Layer 8 of a small transformer language model trained on English Wikipedia (11 layers, counted from 0, width 64).
A neuron's activation on a vector x is SiLU(gate . x) times (in . x), where the dot is the dot product.

Input weights of the MLP neurons that the questions are about. A number n stands for (n - 128) times 0.0052.
n5 gate: 213, 86, 121, 142, 131, 120, 101, 209, 126, 130, 148, 98, 97, 137, 134, 116, 172, 100, 82, 109, 122, 168, 142, 96, 197, 144, 151, 95, 124, 167, 122, 142, 153, 124, 105, 167, 118, 147, 147, 119, 104, 71, 72, 172, 135, 84, 123, 135, 168, 127, 87, 166, 124, 67, 134, 152, 69, 149, 137, 97, 133, 138, 128, 117
n7 gate: 100, 205, 87, 110, 95, 95, 116, 109, 99, 111, 109, 152, 132, 90, 126, 81, 119, 143, 171, 119, 137, 143, 158, 192, 111, 170, 138, 158, 114, 131, 93, 102, 82, 168, 109, 130, 138, 161, 129, 136, 127, 122, 88, 106, 126, 154, 110, 173, 121, 165, 141, 96, 93, 170, 93, 110, 72, 178, 90, 79, 166, 116, 164, 123
n8 gate: 174, 145, 175, 140, 145, 161, 149, 148, 105, 151, 105, 165, 102, 94, 131, 79, 141, 103, 108, 138, 126, 91, 169, 103, 101, 146, 116, 121, 134, 126, 51, 153, 151, 111, 151, 84, 91, 96, 134, 93, 110, 56, 95, 98, 62, 79, 128, 156, 188, 116, 208, 129, 82, 154, 102, 105, 169, 117, 105, 166, 137, 143, 187, 160
n16 gate: 72, 124, 101, 94, 117, 124, 181, 129, 150, 120, 83, 144, 135, 162, 125, 159, 83, 147, 101, 108, 183, 136, 174, 108, 100, 158, 107, 133, 137, 142, 137, 88, 144, 102, 73, 156, 150, 148, 160, 131, 137, 169, 140, 127, 171, 118, 86, 92, 96, 137, 163, 193, 69, 133, 136, 89, 128, 110, 156, 163, 145, 145, 107, 142
n33 gate: 142, 122, 130, 110, 79, 96, 95, 130, 149, 85, 64, 128, 148, 130, 55, 152, 121, 183, 103, 102, 130, 150, 117, 165, 132, 118, 46, 90, 145, 149, 147, 125, 186, 116, 117, 133, 178, 85, 145, 99, 72, 140, 139, 112, 99, 111, 191, 171, 102, 90, 149, 167, 198, 126, 113, 131, 69, 123, 95, 137, 116, 49, 103, 189
n50 gate: 116, 123, 140, 123, 116, 92, 191, 111, 179, 138, 107, 150, 164, 127, 83, 147, 126, 138, 118, 153, 102, 88, 172, 126, 169, 145, 116, 128, 118, 188, 105, 86, 124, 104, 136, 117, 159, 140, 172, 121, 169, 130, 110, 93, 70, 194, 131, 85, 104, 100, 130, 141, 115, 157, 211, 143, 112, 131, 126, 152, 117, 154, 166, 132
n56 gate: 128, 142, 79, 169, 114, 88, 131, 106, 78, 178, 160, 92, 139, 139, 136, 86, 129, 178, 94, 140, 106, 151, 157, 84, 38, 152, 156, 111, 145, 100, 95, 55, 132, 70, 151, 153, 122, 161, 154, 100, 28, 82, 134, 124, 152, 130, 121, 118, 116, 132, 128, 177, 78, 101, 129, 138, 152, 150, 99, 151, 157, 113, 158, 150
n67 gate: 202, 115, 139, 88, 120, 168, 167, 97, 127, 161, 98, 131, 125, 88, 174, 151, 150, 113, 114, 94, 102, 153, 131, 121, 136, 140, 116, 159, 99, 110, 59, 185, 136, 52, 97, 66, 148, 149, 151, 104, 130, 161, 109, 135, 117, 130, 118, 160, 80, 77, 147, 66, 155, 128, 148, 125, 111, 173, 137, 210, 122, 109, 122, 184
n68 gate: 161, 69, 125, 115, 155, 153, 70, 92, 118, 85, 134, 99, 112, 137, 118, 110, 94, 202, 85, 126, 152, 171, 150, 155, 147, 185, 98, 117, 117, 157, 125, 135, 117, 113, 50, 193, 130, 202, 101, 116, 101, 87, 213, 157, 125, 82, 87, 112, 173, 97, 178, 75, 65, 126, 129, 111, 114, 193, 145, 149, 142, 77, 200, 149
n96 gate: 186, 114, 167, 138, 138, 35, 106, 127, 108, 96, 104, 187, 103, 139, 12, 116, 157, 154, 181, 110, 113, 143, 213, 155, 137, 126, 57, 152, 111, 144, 113, 174, 160, 140, 133, 174, 131, 97, 128, 155, 93, 151, 74, 111, 93, 166, 129, 137, 100, 126, 124, 114, 122, 140, 110, 109, 159, 111, 156, 120, 154, 103, 130, 166
n98 gate: 166, 110, 152, 80, 99, 141, 94, 177, 126, 137, 107, 173, 128, 136, 123, 131, 159, 157, 107, 144, 126, 71, 121, 143, 135, 149, 106, 82, 125, 153, 122, 101, 132, 111, 131, 109, 186, 41, 93, 84, 132, 124, 122, 163, 126, 184, 130, 203, 156, 113, 169, 118, 152, 149, 190, 134, 141, 182, 115, 153, 120, 115, 120, 139
n127 gate: 129, 138, 189, 89, 116, 139, 87, 126, 117, 162, 74, 166, 146, 124, 97, 116, 151, 88, 134, 131, 157, 116, 202, 129, 111, 106, 114, 179, 139, 86, 109, 146, 149, 92, 105, 84, 141, 144, 111, 129, 143, 102, 75, 156, 102, 175, 139, 76, 116, 141, 97, 136, 127, 158, 109, 152, 82, 113, 96, 82, 106, 131, 124, 156
n130 gate: 209, 117, 162, 108, 110, 138, 134, 193, 135, 132, 106, 130, 158, 129, 119, 157, 140, 193, 127, 150, 150, 100, 145, 85, 140, 163, 91, 128, 154, 112, 104, 85, 149, 115, 222, 158, 69, 100, 131, 145, 52, 136, 56, 123, 97, 116, 151, 158, 140, 100, 128, 39, 152, 130, 128, 111, 132, 152, 107, 106, 192, 153, 118, 120
n133 gate: 125, 137, 135, 147, 134, 143, 186, 154, 128, 121, 114, 123, 137, 133, 114, 133, 154, 156, 163, 120, 129, 112, 105, 107, 170, 108, 148, 97, 128, 110, 58, 133, 104, 114, 166, 168, 164, 139, 173, 158, 105, 102, 137, 116, 203, 125, 105, 191, 92, 112, 192, 154, 132, 106, 64, 136, 85, 156, 138, 158, 176, 158, 154, 159
n138 gate: 155, 91, 105, 58, 118, 136, 160, 134, 147, 81, 122, 138, 101, 145, 139, 115, 102, 135, 135, 125, 205, 126, 135, 119, 164, 154, 144, 121, 121, 129, 91, 156, 155, 135, 121, 155, 115, 178, 112, 92, 135, 134, 73, 170, 123, 94, 117, 138, 94, 107, 138, 137, 137, 175, 95, 147, 137, 130, 149, 87, 167, 187, 107, 124
n141 gate: 105, 165, 116, 145, 144, 126, 143, 174, 146, 165, 173, 111, 148, 147, 138, 54, 99, 124, 145, 98, 131, 168, 94, 152, 130, 192, 115, 148, 151, 142, 158, 103, 131, 158, 113, 142, 128, 142, 168, 157, 146, 156, 113, 125, 100, 138, 161, 117, 133, 122, 136, 110, 95, 68, 138, 119, 66, 109, 65, 250, 126, 111, 160, 151
n145 gate: 196, 162, 114, 79, 117, 174, 153, 93, 139, 143, 123, 150, 153, 112, 106, 133, 134, 129, 144, 122, 101, 142, 137, 113, 177, 109, 109, 86, 106, 65, 142, 58, 96, 162, 179, 123, 125, 210, 159, 127, 81, 113, 92, 118, 40, 184, 150, 133, 143, 114, 86, 163, 140, 129, 118, 128, 93, 173, 155, 126, 120, 124, 145, 142
n154 gate: 219, 73, 100, 137, 156, 129, 178, 179, 134, 114, 114, 76, 172, 131, 139, 96, 128, 168, 143, 102, 146, 136, 77, 106, 131, 135, 120, 175, 92, 140, 119, 136, 97, 145, 96, 164, 137, 139, 136, 132, 132, 103, 156, 192, 78, 148, 133, 213, 100, 129, 132, 135, 104, 141, 107, 117, 142, 121, 206, 123, 154, 114, 136, 132
n159 gate: 118, 170, 126, 109, 59, 144, 162, 77, 127, 114, 159, 139, 122, 73, 146, 82, 168, 123, 154, 150, 121, 148, 134, 125, 167, 100, 156, 171, 214, 159, 139, 132, 129, 138, 175, 159, 107, 167, 150, 125, 82, 126, 110, 104, 107, 92, 120, 162, 63, 133, 187, 111, 138, 159, 138, 109, 172, 108, 136, 84, 104, 159, 103, 175
n5 in: 155, 129, 133, 217, 88, 118, 103, 95, 168, 143, 134, 124, 94, 163, 124, 120, 129, 172, 94, 179, 151, 175, 112, 129, 155, 147, 105, 140, 162, 110, 126, 82, 107, 112, 102, 120, 100, 149, 189, 92, 99, 94, 85, 126, 116, 101, 79, 122, 116, 116, 114, 123, 172, 174, 133, 152, 102, 121, 70, 140, 107, 125, 111, 132
n7 in: 141, 138, 129, 142, 151, 157, 146, 107, 177, 155, 164, 133, 113, 146, 61, 81, 159, 125, 174, 153, 143, 177, 148, 127, 183, 111, 134, 96, 140, 143, 139, 218, 167, 128, 183, 135, 98, 109, 185, 123, 171, 161, 116, 155, 97, 153, 120, 103, 137, 125, 162, 145, 143, 62, 116, 113, 153, 183, 176, 115, 164, 151, 111, 140
n8 in: 155, 99, 118, 151, 174, 126, 151, 110, 170, 136, 115, 179, 77, 153, 97, 121, 102, 156, 133, 87, 127, 110, 127, 111, 179, 149, 169, 133, 129, 106, 96, 95, 146, 199, 164, 92, 98, 159, 159, 188, 136, 120, 170, 106, 97, 172, 96, 119, 143, 124, 113, 148, 181, 161, 81, 163, 133, 111, 70, 96, 144, 154, 100, 163
n16 in: 126, 122, 107, 91, 103, 110, 171, 76, 91, 117, 134, 146, 81, 108, 94, 128, 91, 143, 55, 109, 176, 121, 95, 56, 132, 80, 86, 137, 113, 143, 160, 158, 181, 146, 117, 127, 126, 147, 121, 127, 118, 136, 183, 82, 129, 119, 114, 183, 164, 123, 134, 149, 143, 123, 143, 161, 126, 127, 114, 118, 154, 128, 91, 131
n33 in: 131, 142, 135, 122, 104, 156, 170, 147, 89, 180, 144, 137, 138, 55, 184, 66, 178, 138, 95, 97, 170, 160, 134, 107, 156, 98, 117, 139, 164, 84, 125, 176, 115, 122, 112, 193, 95, 198, 108, 136, 89, 150, 148, 81, 176, 125, 92, 149, 108, 145, 160, 164, 147, 147, 111, 112, 145, 102, 110, 128, 93, 110, 164, 133
n50 in: 183, 158, 81, 166, 134, 134, 137, 176, 167, 139, 130, 157, 116, 132, 110, 137, 88, 105, 163, 159, 58, 113, 154, 141, 136, 146, 110, 118, 101, 77, 102, 144, 84, 119, 139, 96, 140, 78, 112, 62, 99, 135, 157, 150, 172, 89, 147, 127, 109, 161, 141, 107, 169, 88, 139, 134, 185, 143, 116, 171, 110, 96, 174, 115
n56 in: 165, 121, 145, 154, 145, 101, 109, 118, 85, 143, 149, 116, 126, 103, 130, 119, 132, 125, 69, 101, 96, 104, 117, 96, 195, 132, 113, 79, 117, 114, 60, 79, 157, 91, 143, 126, 155, 187, 89, 123, 126, 82, 151, 154, 155, 132, 141, 139, 152, 45, 139, 46, 147, 128, 108, 125, 139, 139, 111, 189, 107, 143, 184, 179
n67 in: 163, 115, 87, 112, 143, 101, 142, 139, 196, 171, 144, 144, 139, 101, 114, 193, 130, 138, 121, 202, 113, 131, 197, 164, 172, 140, 125, 162, 182, 74, 129, 71, 119, 130, 143, 109, 160, 132, 121, 94, 94, 156, 176, 94, 136, 147, 72, 74, 152, 96, 122, 196, 101, 113, 128, 108, 146, 115, 76, 162, 121, 111, 159, 126
n68 in: 138, 141, 187, 142, 143, 156, 134, 125, 147, 166, 64, 121, 139, 148, 122, 136, 111, 130, 92, 113, 216, 90, 96, 126, 138, 123, 135, 157, 86, 220, 125, 148, 169, 130, 168, 112, 180, 122, 149, 133, 130, 141, 129, 123, 165, 162, 102, 151, 143, 183, 115, 129, 84, 96, 106, 136, 142, 171, 136, 155, 161, 162, 80, 82
n96 in: 97, 152, 125, 107, 161, 116, 141, 110, 113, 130, 125, 100, 124, 122, 153, 108, 163, 135, 98, 177, 146, 67, 134, 73, 122, 145, 156, 149, 100, 131, 166, 183, 164, 80, 160, 120, 105, 162, 159, 192, 141, 134, 125, 154, 119, 147, 105, 137, 115, 179, 161, 152, 130, 134, 190, 38, 113, 121, 120, 126, 148, 49, 87, 73
n98 in: 81, 96, 54, 119, 130, 127, 157, 143, 107, 128, 167, 114, 132, 127, 120, 156, 88, 143, 78, 134, 62, 121, 112, 162, 137, 118, 60, 108, 138, 157, 166, 132, 81, 169, 129, 146, 117, 161, 158, 132, 158, 118, 129, 118, 113, 94, 155, 127, 160, 141, 61, 96, 110, 132, 107, 139, 117, 147, 81, 176, 192, 119, 124, 104
n127 in: 137, 138, 158, 129, 73, 106, 110, 115, 75, 130, 136, 132, 159, 93, 101, 111, 125, 88, 129, 97, 156, 129, 103, 101, 146, 115, 154, 138, 154, 70, 117, 98, 137, 121, 57, 144, 201, 132, 146, 155, 181, 124, 141, 110, 154, 150, 118, 106, 158, 102, 111, 105, 127, 141, 192, 139, 154, 132, 114, 121, 116, 154, 101, 203
n130 in: 133, 115, 132, 53, 74, 109, 167, 96, 105, 130, 115, 145, 138, 160, 68, 145, 121, 156, 108, 105, 91, 102, 109, 147, 56, 119, 97, 181, 102, 105, 101, 108, 186, 170, 106, 134, 88, 132, 117, 138, 138, 113, 149, 66, 145, 129, 134, 133, 202, 92, 125, 143, 146, 121, 111, 124, 145, 110, 127, 132, 105, 121, 96, 170
n133 in: 87, 125, 157, 124, 117, 121, 151, 87, 179, 148, 109, 130, 97, 139, 139, 119, 126, 104, 114, 124, 141, 157, 186, 138, 136, 176, 84, 138, 187, 96, 78, 90, 128, 130, 152, 134, 159, 186, 115, 142, 116, 119, 119, 145, 159, 120, 103, 192, 107, 157, 165, 120, 120, 127, 104, 134, 107, 121, 139, 88, 180, 94, 117, 106
n138 in: 81, 89, 146, 142, 150, 97, 100, 108, 183, 115, 160, 150, 82, 152, 91, 159, 114, 147, 131, 139, 77, 142, 152, 110, 119, 109, 119, 160, 115, 148, 136, 159, 153, 191, 145, 128, 130, 103, 116, 126, 152, 94, 152, 124, 109, 129, 174, 139, 146, 154, 147, 106, 115, 80, 128, 168, 159, 95, 117, 124, 50, 108, 127, 118
n141 in: 100, 163, 146, 145, 152, 131, 51, 146, 121, 96, 110, 144, 134, 126, 120, 115, 148, 108, 68, 98, 161, 127, 104, 122, 112, 122, 112, 119, 77, 124, 111, 158, 90, 127, 134, 176, 125, 156, 120, 168, 122, 69, 150, 128, 136, 146, 139, 139, 142, 154, 185, 107, 184, 129, 120, 95, 186, 98, 92, 141, 145, 147, 134, 209
n145 in: 99, 191, 141, 59, 135, 160, 115, 131, 137, 105, 95, 183, 154, 130, 190, 140, 168, 100, 126, 121, 76, 122, 69, 134, 96, 163, 146, 114, 112, 108, 106, 89, 133, 148, 148, 133, 105, 87, 128, 147, 109, 190, 93, 177, 151, 117, 105, 124, 120, 82, 155, 128, 78, 155, 141, 61, 77, 139, 119, 104, 155, 134, 164, 104
n154 in: 146, 115, 146, 122, 139, 191, 104, 166, 162, 123, 139, 85, 141, 116, 139, 107, 89, 73, 134, 167, 111, 129, 98, 73, 129, 95, 122, 143, 119, 173, 128, 80, 157, 103, 147, 133, 147, 73, 99, 175, 74, 86, 155, 115, 80, 103, 146, 128, 80, 126, 92, 90, 86, 103, 79, 139, 112, 95, 108, 112, 94, 172, 145, 117
n159 in: 142, 142, 142, 100, 115, 134, 99, 164, 77, 104, 168, 113, 129, 112, 164, 157, 82, 66, 100, 95, 91, 114, 166, 119, 108, 132, 124, 130, 164, 173, 143, 73, 131, 116, 132, 129, 104, 139, 129, 108, 186, 102, 142, 135, 138, 156, 144, 126, 138, 91, 134, 147, 147, 96, 183, 111, 101, 90, 179, 128, 153, 131, 92, 115

Each question shows a token from some text and the vector x that enters the MLP there. A number n stands for (n - 128) times 0.045.

"sp": 165, 154, 201, 113, 107, 126, 112, 133, 177, 145, 136, 123, 195, 145, 113, 144, 139, 138, 153, 128, 145, 110, 143, 108, 129, 141, 136, 97, 131, 129, 98, 130, 149, 206, 184, 143, 133, 127, 104, 65, 132, 121, 124, 135, 147, 115, 120, 158, 121, 111, 178, 162, 126, 126, 124, 142, 121, 111, 140, 134, 152, 137, 128, 124
The neuron with the highest activation: n133

" dist": 149, 159, 147, 109, 168, 139, 139, 73, 161, 158, 111, 134, 126, 172, 105, 100, 144, 100, 109, 128, 139, 130, 70, 105, 149, 135, 157, 148, 144, 111, 107, 152, 143, 135, 113, 105, 115, 103, 155, 119, 104, 139, 178, 91, 181, 106, 115, 101, 118, 143, 130, 156, 128, 124, 166, 154, 133, 120, 142, 119, 124, 123, 78, 95
Which neuron fires most, and how strongly? n16, at about 1.6

"olog": 119, 119, 150, 108, 81, 164, 111, 138, 95, 141, 142, 139, 110, 110, 104, 105, 128, 117, 122, 132, 89, 136, 116, 185, 97, 120, 134, 126, 109, 140, 113, 151, 136, 147, 123, 104, 78, 136, 109, 96, 137, 172, 147, 87, 128, 84, 141, 112, 113, 142, 161, 128, 150, 78, 113, 125, 116, 108, 105, 143, 102, 157, 150, 137
The neuron with the highest activation: n33

"n": 141, 124, 158, 110, 131, 132, 100, 151, 106, 129, 139, 137, 100, 148, 120, 105, 117, 134, 129, 139, 144, 113, 153, 157, 131, 112, 119, 131, 139, 117, 113, 128, 159, 121, 144, 100, 102, 143, 117, 114, 195, 125, 119, 124, 108, 120, 149, 126, 150, 142, 134, 130, 156, 129, 126, 116, 123, 119, 121, 124, 129, 186, 132, 147
Which neuron fires most, and how strongly? n8, at about 3.8

"v": 149, 112, 126, 129, 130, 176, 147, 143, 159, 131, 120, 153, 141, 104, 151, 155, 125, 142, 103, 103, 136, 99, 99, 126, 145, 127, 115, 148, 127, 75, 128, 92, 181, 113, 155, 102, 138, 152, 126, 115, 152, 141, 130, 104, 124, 89, 149, 124, 129, 106, 113, 154, 165, 143, 106, 130, 173, 125, 154, 159, 93, 156, 128, 138
Which neuron fires most, and how strongly? n67, at about 5.4

" e": 141, 145, 112, 136, 136, 136, 101, 102, 132, 146, 150, 124, 129, 174, 107, 97, 147, 119, 205, 110, 98, 153, 123, 105, 150, 135, 108, 129, 158, 139, 142, 151, 104, 163, 126, 112, 145, 144, 137, 122, 140, 133, 157, 152, 134, 100, 145, 125, 106, 153, 139, 106, 137, 212, 103, 108, 157, 123, 147, 142, 132, 141, 123, 62
Which neuron fires most, and how strongly? n7, at about 1.3

"ul": 149, 147, 143, 104, 112, 130, 113, 119, 103, 162, 135, 136, 94, 128, 142, 125, 93, 120, 142, 147, 128, 154, 128, 131, 153, 91, 116, 161, 131, 133, 153, 146, 161, 128, 118, 145, 87, 119, 123, 98, 134, 157, 99, 147, 144, 125, 142, 151, 69, 152, 99, 176, 92, 106, 135, 102, 137, 128, 149, 134, 135, 168, 137, 143
The three highest activations, in order: n159, n16, n8

"w": 129, 156, 175, 96, 132, 146, 153, 134, 157, 141, 112, 121, 175, 82, 121, 134, 121, 117, 118, 124, 123, 116, 46, 129, 128, 86, 128, 111, 117, 142, 100, 143, 143, 134, 141, 74, 104, 126, 129, 107, 117, 154, 95, 131, 122, 134, 156, 111, 139, 136, 134, 117, 102, 179, 154, 151, 149, 121, 146, 142, 140, 147, 150, 81
The neuron with the highest activation: n145

" a": 112, 98, 153, 130, 139, 141, 104, 108, 135, 107, 100, 134, 78, 186, 104, 143, 125, 129, 110, 120, 152, 159, 99, 109, 150, 138, 159, 133, 155, 160, 146, 141, 111, 123, 105, 129, 112, 70, 116, 112, 144, 123, 155, 115, 148, 62, 102, 148, 110, 127, 124, 111, 109, 183, 124, 159, 144, 143, 155, 114, 155, 105, 106, 132
Which neuron fires most, and how strongly? n68, at about 4.6

"ical": 114, 147, 120, 112, 149, 167, 101, 133, 134, 108, 112, 164, 145, 180, 103, 104, 130, 110, 120, 134, 115, 141, 95, 146, 120, 123, 175, 125, 110, 163, 118, 137, 136, 121, 138, 123, 87, 141, 74, 88, 102, 155, 147, 93, 130, 60, 109, 86, 116, 88, 164, 123, 124, 133, 113, 124, 128, 137, 125, 129, 135, 138, 172, 123
Which neuron fires most, and how strongly? n127, at about 0.78

"her": 143, 120, 121, 128, 130, 139, 119, 147, 117, 139, 154, 145, 127, 138, 121, 147, 93, 147, 95, 136, 150, 125, 99, 142, 161, 91, 94, 103, 139, 103, 118, 138, 134, 128, 171, 103, 65, 121, 127, 154, 139, 105, 135, 138, 138, 116, 143, 128, 152, 123, 140, 116, 177, 135, 135, 153, 120, 114, 94, 109, 105, 177, 132, 150
The two highest activations, in order: n130, n8

"\n": 78, 184, 107, 138, 150, 126, 153, 155, 112, 113, 132, 126, 159, 180, 115, 164, 158, 122, 163, 144, 109, 126, 113, 168, 126, 119, 91, 128, 102, 139, 152, 153, 118, 165, 152, 115, 136, 89, 127, 146, 110, 109, 158, 89, 124, 157, 100, 98, 119, 114, 128, 117, 104, 112, 141, 93, 151, 82, 88, 130, 109, 123, 159, 140
Which neuron fires most, and how strongly? n141, at about 3.5

" (": 105, 118, 147, 134, 133, 161, 165, 129, 130, 88, 123, 113, 136, 228, 179, 120, 116, 133, 120, 144, 112, 133, 111, 127, 111, 147, 110, 130, 130, 141, 95, 138, 126, 129, 165, 113, 142, 96, 164, 95, 157, 125, 139, 125, 149, 140, 161, 129, 131, 127, 127, 117, 136, 115, 129, 118, 163, 81, 110, 145, 121, 139, 97, 95
The neuron with the highest activation: n33

"p": 125, 147, 167, 99, 127, 158, 143, 95, 135, 126, 116, 142, 118, 121, 119, 136, 113, 159, 140, 145, 145, 124, 105, 131, 121, 117, 111, 145, 122, 106, 146, 150, 136, 124, 121, 119, 113, 145, 130, 102, 160, 105, 129, 109, 141, 117, 120, 121, 100, 168, 122, 145, 122, 110, 124, 149, 120, 96, 150, 120, 132, 192, 134, 137
The three highest activations, in order: n16, n138, n56

"oman": 110, 176, 111, 102, 125, 156, 112, 117, 120, 106, 125, 114, 126, 151, 126, 107, 132, 115, 140, 162, 126, 144, 126, 154, 147, 138, 141, 128, 106, 140, 112, 141, 131, 114, 121, 123, 75, 152, 99, 125, 128, 146, 151, 131, 122, 84, 139, 93, 132, 111, 156, 114, 122, 122, 116, 154, 130, 127, 135, 128, 131, 185, 137, 130
The neuron with the highest activation: n7

"at": 92, 87, 126, 126, 98, 162, 126, 112, 109, 151, 137, 151, 183, 94, 124, 84, 149, 80, 153, 129, 131, 108, 110, 97, 127, 110, 142, 123, 131, 123, 101, 121, 143, 89, 71, 125, 130, 123, 153, 140, 146, 161, 137, 88, 126, 134, 114, 113, 125, 134, 135, 119, 154, 114, 81, 94, 134, 104, 162, 146, 168, 138, 65, 107
The neuron with the highest activation: n127

"18": 92, 113, 148, 157, 99, 128, 98, 127, 126, 137, 152, 133, 164, 145, 137, 112, 127, 123, 112, 150, 85, 150, 109, 114, 145, 139, 131, 67, 151, 150, 129, 124, 95, 153, 127, 146, 138, 125, 145, 134, 129, 104, 145, 148, 166, 111, 123, 119, 156, 102, 125, 155, 141, 117, 135, 137, 124, 111, 184, 136, 100, 170, 149, 101
The two highest activations, in order: n5, n56

"s": 164, 115, 127, 114, 143, 121, 136, 116, 155, 92, 115, 152, 93, 191, 146, 117, 161, 96, 138, 119, 135, 117, 174, 100, 130, 129, 161, 118, 107, 103, 153, 154, 129, 146, 112, 148, 94, 153, 124, 150, 113, 138, 120, 169, 161, 109, 134, 148, 111, 142, 139, 121, 137, 145, 141, 147, 142, 116, 144, 82, 140, 169, 123, 118
The neuron with the highest activation: n138

" through": 137, 120, 126, 95, 148, 134, 153, 142, 135, 100, 109, 113, 136, 247, 159, 150, 125, 175, 137, 130, 133, 144, 96, 134, 90, 149, 134, 146, 96, 126, 120, 136, 100, 119, 107, 129, 102, 130, 128, 139, 122, 130, 102, 160, 133, 113, 123, 124, 125, 149, 117, 137, 168, 164, 145, 160, 142, 152, 152, 97, 138, 124, 119, 121
The neuron with the highest activation: n130

"ick": 137, 152, 126, 108, 110, 126, 143, 170, 97, 126, 139, 129, 124, 133, 101, 130, 129, 118, 133, 110, 146, 143, 88, 168, 146, 133, 105, 110, 115, 93, 123, 153, 136, 121, 192, 124, 103, 124, 101, 125, 166, 119, 139, 136, 81, 141, 126, 110, 144, 141, 115, 112, 161, 141, 153, 115, 114, 116, 128, 103, 109, 176, 139, 121
The neuron with the highest activation: n130

"-": 82, 135, 127, 138, 124, 131, 93, 132, 115, 147, 104, 133, 137, 178, 128, 153, 159, 124, 138, 143, 123, 133, 111, 163, 130, 110, 85, 101, 105, 144, 128, 156, 92, 110, 106, 101, 101, 77, 115, 109, 132, 107, 150, 109, 137, 104, 137, 165, 153, 112, 75, 164, 122, 129, 120, 62, 139, 118, 116, 107, 95, 126, 148, 122
The neuron with the highest activation: n98

" cre": 130, 116, 150, 123, 123, 124, 141, 145, 130, 152, 80, 114, 162, 127, 101, 96, 138, 97, 130, 124, 140, 99, 119, 137, 159, 78, 108, 169, 138, 155, 124, 144, 81, 114, 134, 145, 107, 102, 101, 144, 127, 142, 130, 129, 112, 144, 166, 132, 73, 149, 135, 164, 89, 98, 127, 159, 168, 117, 165, 83, 109, 125, 141, 115
The neuron with the highest activation: n154

".": 173, 146, 106, 105, 111, 130, 111, 107, 157, 79, 126, 142, 122, 195, 138, 121, 110, 119, 136, 122, 114, 134, 134, 122, 155, 105, 95, 118, 128, 148, 160, 137, 122, 141, 149, 153, 102, 118, 128, 174, 123, 96, 126, 164, 133, 188, 89, 139, 104, 169, 121, 107, 115, 88, 129, 114, 109, 94, 138, 109, 151, 130, 77, 112
The two highest activations, in order: n96, n154

" Mar": 126, 116, 110, 120, 126, 155, 103, 140, 125, 136, 187, 155, 121, 141, 118, 116, 151, 146, 126, 152, 125, 144, 106, 120, 139, 155, 115, 129, 122, 106, 141, 153, 89, 181, 139, 112, 130, 132, 123, 137, 167, 134, 139, 158, 135, 135, 130, 120, 155, 136, 155, 132, 112, 138, 164, 115, 137, 137, 122, 137, 130, 181, 193, 94
The neuron with the highest activation: n98

"al": 181, 100, 114, 118, 123, 133, 107, 110, 114, 135, 158, 153, 156, 156, 185, 124, 101, 109, 152, 175, 133, 120, 175, 131, 108, 97, 127, 172, 141, 113, 141, 148, 101, 105, 140, 133, 106, 92, 139, 121, 152, 160, 102, 113, 136, 127, 109, 101, 98, 146, 142, 131, 149, 161, 162, 87, 133, 160, 137, 128, 108, 146, 88, 139
The three highest activations, in order: n159, n67, n56

" American": 90, 136, 123, 119, 151, 150, 128, 162, 117, 105, 101, 135, 134, 173, 95, 104, 95, 99, 137, 131, 121, 141, 87, 164, 156, 156, 167, 117, 113, 145, 155, 151, 137, 116, 135, 121, 109, 117, 85, 101, 109, 133, 150, 125, 124, 82, 97, 112, 157, 105, 153, 100, 108, 136, 120, 139, 120, 132, 126, 133, 150, 168, 146, 112
The neuron with the highest activation: n68

"),": 91, 140, 137, 134, 129, 133, 112, 147, 113, 53, 98, 139, 155, 199, 102, 137, 120, 162, 106, 152, 99, 118, 103, 172, 153, 127, 144, 96, 127, 169, 129, 139, 141, 137, 121, 114, 150, 93, 106, 162, 115, 122, 131, 102, 96, 111, 127, 142, 135, 97, 117, 153, 101, 146, 130, 142, 147, 125, 148, 128, 131, 123, 82, 137
Which neuron fires most, and how strongly? n98, at about 2.2

"c": 136, 150, 137, 98, 122, 124, 104, 124, 106, 162, 117, 160, 140, 166, 110, 100, 127, 130, 128, 118, 142, 99, 84, 133, 99, 101, 132, 115, 131, 129, 149, 152, 131, 174, 103, 119, 98, 138, 131, 132, 151, 126, 114, 120, 114, 157, 162, 151, 129, 67, 101, 125, 157, 98, 113, 109, 103, 133, 119, 142, 137, 169, 166, 97
The two highest activations, in order: n145, n141

"co": 146, 156, 110, 113, 118, 171, 131, 152, 129, 113, 115, 140, 107, 153, 164, 112, 165, 92, 126, 111, 111, 155, 88, 177, 117, 127, 140, 156, 158, 144, 108, 173, 118, 138, 169, 146, 90, 135, 145, 130, 152, 169, 174, 84, 150, 102, 101, 156, 93, 127, 124, 136, 120, 162, 118, 118, 138, 148, 115, 122, 129, 146, 131, 120
The neuron with the highest activation: n7

"ants": 125, 144, 144, 91, 173, 143, 154, 118, 134, 100, 142, 187, 116, 155, 151, 107, 163, 88, 110, 117, 126, 111, 129, 105, 147, 122, 165, 126, 105, 110, 142, 140, 122, 163, 95, 137, 77, 127, 115, 143, 99, 123, 118, 157, 146, 113, 138, 146, 110, 120, 145, 138, 122, 181, 135, 154, 129, 117, 185, 92, 115, 155, 98, 125
The two highest activations, in order: n145, n67

" b": 152, 114, 111, 106, 134, 152, 144, 61, 126, 172, 118, 108, 154, 173, 137, 143, 127, 122, 145, 129, 139, 133, 110, 117, 144, 135, 137, 122, 109, 136, 144, 119, 147, 142, 144, 137, 159, 105, 156, 142, 183, 123, 121, 158, 144, 116, 130, 163, 86, 107, 148, 145, 132, 104, 117, 139, 159, 107, 139, 117, 167, 128, 139, 59
The neuron with the highest activation: n133

"ician": 94, 197, 106, 119, 111, 161, 128, 123, 118, 101, 142, 141, 122, 148, 141, 104, 156, 92, 132, 133, 99, 124, 116, 172, 143, 146, 137, 131, 113, 160, 132, 127, 120, 132, 119, 121, 73, 165, 85, 83, 122, 152, 155, 117, 122, 75, 134, 105, 128, 93, 157, 117, 108, 124, 119, 139, 142, 108, 141, 111, 132, 149, 136, 139
Which neuron fires most, and how strongly? n159, at about 3.7

"ist": 104, 197, 118, 121, 78, 149, 121, 124, 114, 113, 128, 142, 120, 145, 113, 107, 143, 100, 134, 125, 110, 135, 109, 167, 147, 134, 129, 136, 124, 146, 144, 138, 140, 127, 114, 113, 78, 155, 79, 74, 139, 147, 158, 126, 134, 86, 159, 91, 139, 88, 140, 123, 106, 107, 122, 146, 143, 98, 143, 117, 147, 149, 150, 156
The two highest activations, in order: n159, n96

" its": 154, 113, 157, 89, 163, 150, 79, 122, 149, 97, 97, 113, 126, 182, 112, 135, 112, 107, 125, 149, 135, 136, 187, 142, 121, 124, 176, 142, 121, 130, 118, 136, 164, 114, 109, 171, 139, 102, 100, 134, 135, 129, 104, 126, 133, 87, 93, 102, 130, 153, 126, 102, 119, 139, 126, 134, 154, 169, 157, 109, 163, 118, 148, 94
The neuron with the highest activation: n68